Layer 11 of a small transformer language model trained on English Wikipedia (14 layers, counted from 0, width 128).
A neuron's activation on a vector x is ReLU(weights . x), where the dot is the dot product.

Input weights of the MLP neurons that the questions are about. A number n stands for (n - 500) times 0.00062.
n59: 579 285 480 971 301 360 509 633 410 415 456 371 548 292 388 715 322 385 505 400 905 776 368 624 162 454 372 463 594 489 474 500 591 408 529 684 344 561 752 426 243 449 589 600 788 516 778 704 505 832 595 790 240 290 451 544 845 495 308 516 374 680 450 309 579 454 206 405 405 755 632 516 638 520 668 282 657 639 949 93 619 850 452 603 469 304 232 585 620 640 595 457 717 676 344 706 394 790 565 377 759 343 115 460 341 469 666 595 721 521 598 612 631 590 448 561 434 364 732 584 382 755 398 556 480 532 452 444
n85: 549 600 590 564 235 495 389 538 584 332 551 510 411 533 972 445 569 482 436 524 609 795 772 726 648 524 708 383 680 392 426 436 368 686 468 667 430 538 830 628 410 696 495 657 327 715 588 544 638 370 480 697 557 580 333 719 528 661 345 520 541 668 510 505 661 722 495 451 682 690 762 529 560 411 490 403 368 614 575 640 862 359 687 658 322 630 951 392 681 646 556 356 722 659 558 682 539 569 510 336 433 409 559 745 556 231 476 645 437 730 418 509 971 451 519 376 500 246 606 505 335 462 334 756 696 712 893 691
n143: 353 518 891 551 618 524 392 603 412 505 572 637 514 465 513 279 322 395 477 739 383 540 495 269 639 338 770 266 483 348 273 268 403 437 610 643 469 522 566 732 299 478 514 380 468 128 648 615 419 186 663 569 330 651 519 486 665 541 598 720 440 491 461 450 381 342 438 783 482 340 597 669 561 399 394 355 560 458 513 345 600 859 440 550 482 749 615 232 129 302 509 266 940 444 409 495 500 659 548 472 403 509 343 500 500 509 468 610 353 528 383 371 445 384 838 308 625 338 477 477 505 442 434 611 715 518 271 199
n355: 558 768 299 567 792 432 66 476 516 567 275 658 542 540 658 555 594 576 184 658 293 731 781 406 331 512 380 492 649 525 483 357 592 459 492 513 317 666 513 672 336 455 550 333 557 304 697 483 566 415 529 429 726 683 543 435 339 587 301 608 654 588 540 561 633 692 548 323 646 376 756 521 648 452 684 500 301 204 480 627 611 705 450 459 325 447 642 496 508 611 392 411 370 555 397 616 366 551 685 492 548 423 404 520 551 496 508 592 431 213 577 438 354 580 496 379 552 565 373 305 403 601 368 548 569 374 696 435
n369: 310 155 654 665 359 200 585 395 103 650 415 558 510 525 234 400 442 154 308 638 312 750 350 574 804 897 773 526 302 320 893 469 653 270 746 752 461 160 563 438 320 480 720 469 595 468 631 623 518 490 531 515 764 574 431 351 416 111 348 505 415 474 582 404 792 535 431 567 593 688 650 352 573 583 181 475 408 594 617 296 409 421 593 354 555 596 428 245 295 532 672 557 448 531 424 702 546 654 447 396 344 484 660 737 519 654 373 480 307 669 631 562 546 665 525 450 350 234 243 561 375 395 553 138 445 722 718 595

Each question shows a token from some text and the vector x that enters the MLP there. A number n stands for (n - 500) times 0.025.

" the": 507 455 462 465 404 504 619 556 450 522 519 489 473 421 548 495 573 734 516 504 510 497 481 536 455 522 468 492 425 527 464 551 462 519 323 508 559 528 571 549 832 514 473 446 502 541 500 493 366 484 480 489 507 476 453 551 535 539 412 602 520 474 366 482 550 558 509 486 488 476 533 502 521 491 497 526 548 515 504 562 453 561 429 438 422 499 558 472 477 416 573 521 476 544 531 715 513 521 551 431 551 568 454 539 474 537 495 463 578 464 467 531 504 487 385 434 563 513 539 507 531 540 526 494 378 530 419 432
Which neuron lights up most? n59

" m": 511 496 441 533 525 455 490 623 322 508 426 441 439 514 617 348 560 553 509 481 484 565 487 479 450 569 440 568 436 566 525 549 511 421 443 467 553 534 573 571 610 408 497 543 432 419 364 513 326 427 503 493 546 454 443 590 504 520 512 562 526 428 391 434 649 467 552 588 537 497 588 432 483 566 453 602 537 519 375 569 481 536 490 459 410 551 497 494 373 466 618 552 441 550 488 606 556 438 536 451 527 557 521 532 568 478 466 468 528 461 393 526 536 524 481 425 513 519 470 418 516 515 484 475 478 543 452 423
Which three neurons fire most, strongest first? n369, n355, n143

" pro": 552 505 416 541 443 490 595 651 411 345 479 585 474 435 625 528 474 568 504 459 428 426 473 443 442 593 404 540 399 542 573 495 395 451 455 509 586 465 619 528 543 460 444 520 458 458 396 570 331 436 482 528 515 576 419 596 495 532 606 547 487 462 505 475 524 503 484 492 434 531 536 477 504 493 512 501 539 402 468 595 458 531 510 501 516 555 464 398 547 479 493 532 552 589 490 587 583 437 562 498 565 416 456 670 641 517 444 452 669 381 479 483 517 527 514 506 538 549 508 557 482 579 581 504 513 609 396 566
Which neuron lights up most? n85

"tern": 547 484 482 570 606 427 502 569 366 394 473 418 508 389 561 476 481 680 462 539 540 450 507 655 441 531 457 553 385 583 524 546 441 412 333 493 483 488 515 573 722 474 494 415 496 450 539 523 519 509 356 494 474 480 511 524 388 509 436 548 555 521 436 520 551 526 490 547 489 568 555 477 500 467 502 569 510 417 449 592 408 558 507 591 477 471 496 525 373 619 523 421 407 499 505 538 487 410 527 472 497 510 592 542 416 596 499 511 646 506 461 372 595 434 468 434 505 492 556 566 452 520 524 431 442 463 323 477
Which neuron lights up most? n355

"erv": 522 439 466 521 650 564 657 508 314 502 516 489 508 471 628 464 511 635 478 518 537 499 426 396 458 476 524 503 473 571 536 541 454 332 435 520 520 498 622 513 601 566 431 408 418 503 538 473 466 477 486 487 512 515 454 541 390 470 544 565 527 486 495 453 548 534 369 526 454 514 510 527 484 589 454 608 460 484 404 530 424 645 442 501 475 393 505 573 352 508 537 467 380 440 400 616 432 515 574 563 480 573 469 585 537 395 537 530 560 532 443 444 426 476 506 425 500 479 466 550 572 476 553 444 412 521 373 520
Which neuron fires most, and how strongly? n143, at about 0.96

" its": 496 445 423 484 469 484 563 570 431 521 504 535 469 466 570 486 522 665 573 509 505 551 473 440 452 520 482 511 437 529 443 519 489 474 346 521 557 538 587 572 776 484 511 444 482 521 490 517 434 427 420 505 486 473 422 575 525 493 525 565 531 482 323 486 593 561 561 524 535 510 532 490 512 504 472 590 508 519 520 544 477 568 421 421 419 533 561 474 515 467 520 471 449 587 524 685 574 567 515 426 555 552 459 621 506 537 454 474 528 487 484 509 491 424 380 413 528 528 532 513 499 549 568 487 415 534 364 449
Which neuron lights up most? n85

"ough": 583 450 456 385 406 538 636 550 480 450 453 533 449 443 562 492 495 609 490 499 468 539 399 568 479 490 372 547 483 578 556 560 436 568 421 582 567 447 635 458 661 472 456 561 449 580 474 474 481 537 528 543 546 491 437 547 536 549 597 558 489 444 453 527 675 551 412 549 454 486 459 502 516 452 505 517 532 394 575 533 431 529 432 526 589 417 540 453 452 486 509 519 583 450 469 607 588 508 477 495 516 536 431 474 546 495 436 442 588 424 382 504 410 467 432 548 541 527 521 502 534 488 636 461 408 535 383 526
Which neuron lights up most? n59

" –": 523 462 475 473 503 425 652 566 375 522 457 467 465 395 579 524 541 648 569 533 451 471 469 486 589 498 457 518 504 473 447 468 510 459 407 473 604 542 598 613 789 453 520 562 384 491 372 619 396 489 353 518 512 502 435 565 478 517 585 505 526 455 354 436 590 561 441 567 523 556 492 421 491 452 484 575 463 505 421 515 448 499 570 449 480 432 551 488 441 424 447 550 537 554 482 610 500 582 541 422 446 443 452 547 453 570 485 426 536 449 409 428 563 522 400 463 459 490 544 450 403 511 511 466 466 498 453 482
Which neuron lights up most? n85

"s": 527 495 367 495 581 515 668 530 432 502 542 459 538 583 566 505 673 660 563 527 442 583 480 386 466 394 405 539 542 450 530 449 517 539 332 543 594 596 548 565 645 481 518 555 466 421 442 514 420 360 605 503 575 501 415 492 446 547 619 555 628 515 442 530 611 560 519 523 531 531 408 463 466 504 531 560 497 530 573 526 526 551 498 517 460 424 544 463 430 538 436 546 574 535 481 557 544 407 493 430 510 448 550 494 372 513 482 487 626 499 510 373 553 429 422 517 497 452 614 519 471 540 501 416 413 586 450 484
Which neuron lights up most? n85

" all": 566 491 478 466 469 539 565 585 329 421 507 488 455 491 667 466 561 617 563 475 528 572 470 460 484 422 423 587 548 455 565 614 435 442 476 500 471 490 594 534 750 480 439 504 453 442 508 538 424 430 445 521 478 481 373 453 518 512 548 536 501 530 504 451 552 531 588 606 433 495 558 413 493 452 484 532 450 492 489 539 477 593 491 522 464 445 516 505 430 344 585 572 540 551 453 633 551 442 542 463 543 471 393 617 506 572 457 491 602 574 405 506 466 541 484 535 431 579 498 581 499 479 609 454 415 512 421 513
Which neuron fires most, and how strongly? n59, at about 0.27

"r": 527 514 401 538 596 381 463 486 433 528 464 542 487 470 660 522 511 603 604 459 479 402 472 486 536 433 438 535 349 506 531 561 370 396 378 450 588 470 447 565 641 436 518 387 543 483 402 495 302 494 499 461 464 447 511 513 423 573 561 543 514 526 393 462 573 554 465 489 470 500 549 524 566 540 529 543 577 547 496 603 470 564 308 572 442 488 555 500 398 535 592 527 508 569 493 477 534 383 556 435 520 520 494 628 591 492 460 442 564 445 469 410 483 523 477 466 600 486 541 392 469 623 482 445 480 523 492 378
Which neuron lights up most? n355

"f": 512 456 463 460 493 415 721 561 428 525 615 458 547 520 534 494 599 547 554 494 515 536 437 551 557 509 537 479 466 548 468 465 417 404 422 552 495 470 585 553 657 518 427 533 485 460 561 600 498 405 463 606 541 482 481 425 441 660 505 582 485 403 476 553 620 581 391 540 487 537 512 389 482 523 515 495 562 566 555 575 508 464 484 473 499 466 623 428 351 485 462 542 534 547 375 523 458 550 517 436 521 597 479 747 559 565 468 519 662 579 517 395 487 533 466 484 652 499 586 546 518 518 548 481 479 486 457 541
Which three neurons fire most, strongest first? n85, n369, n143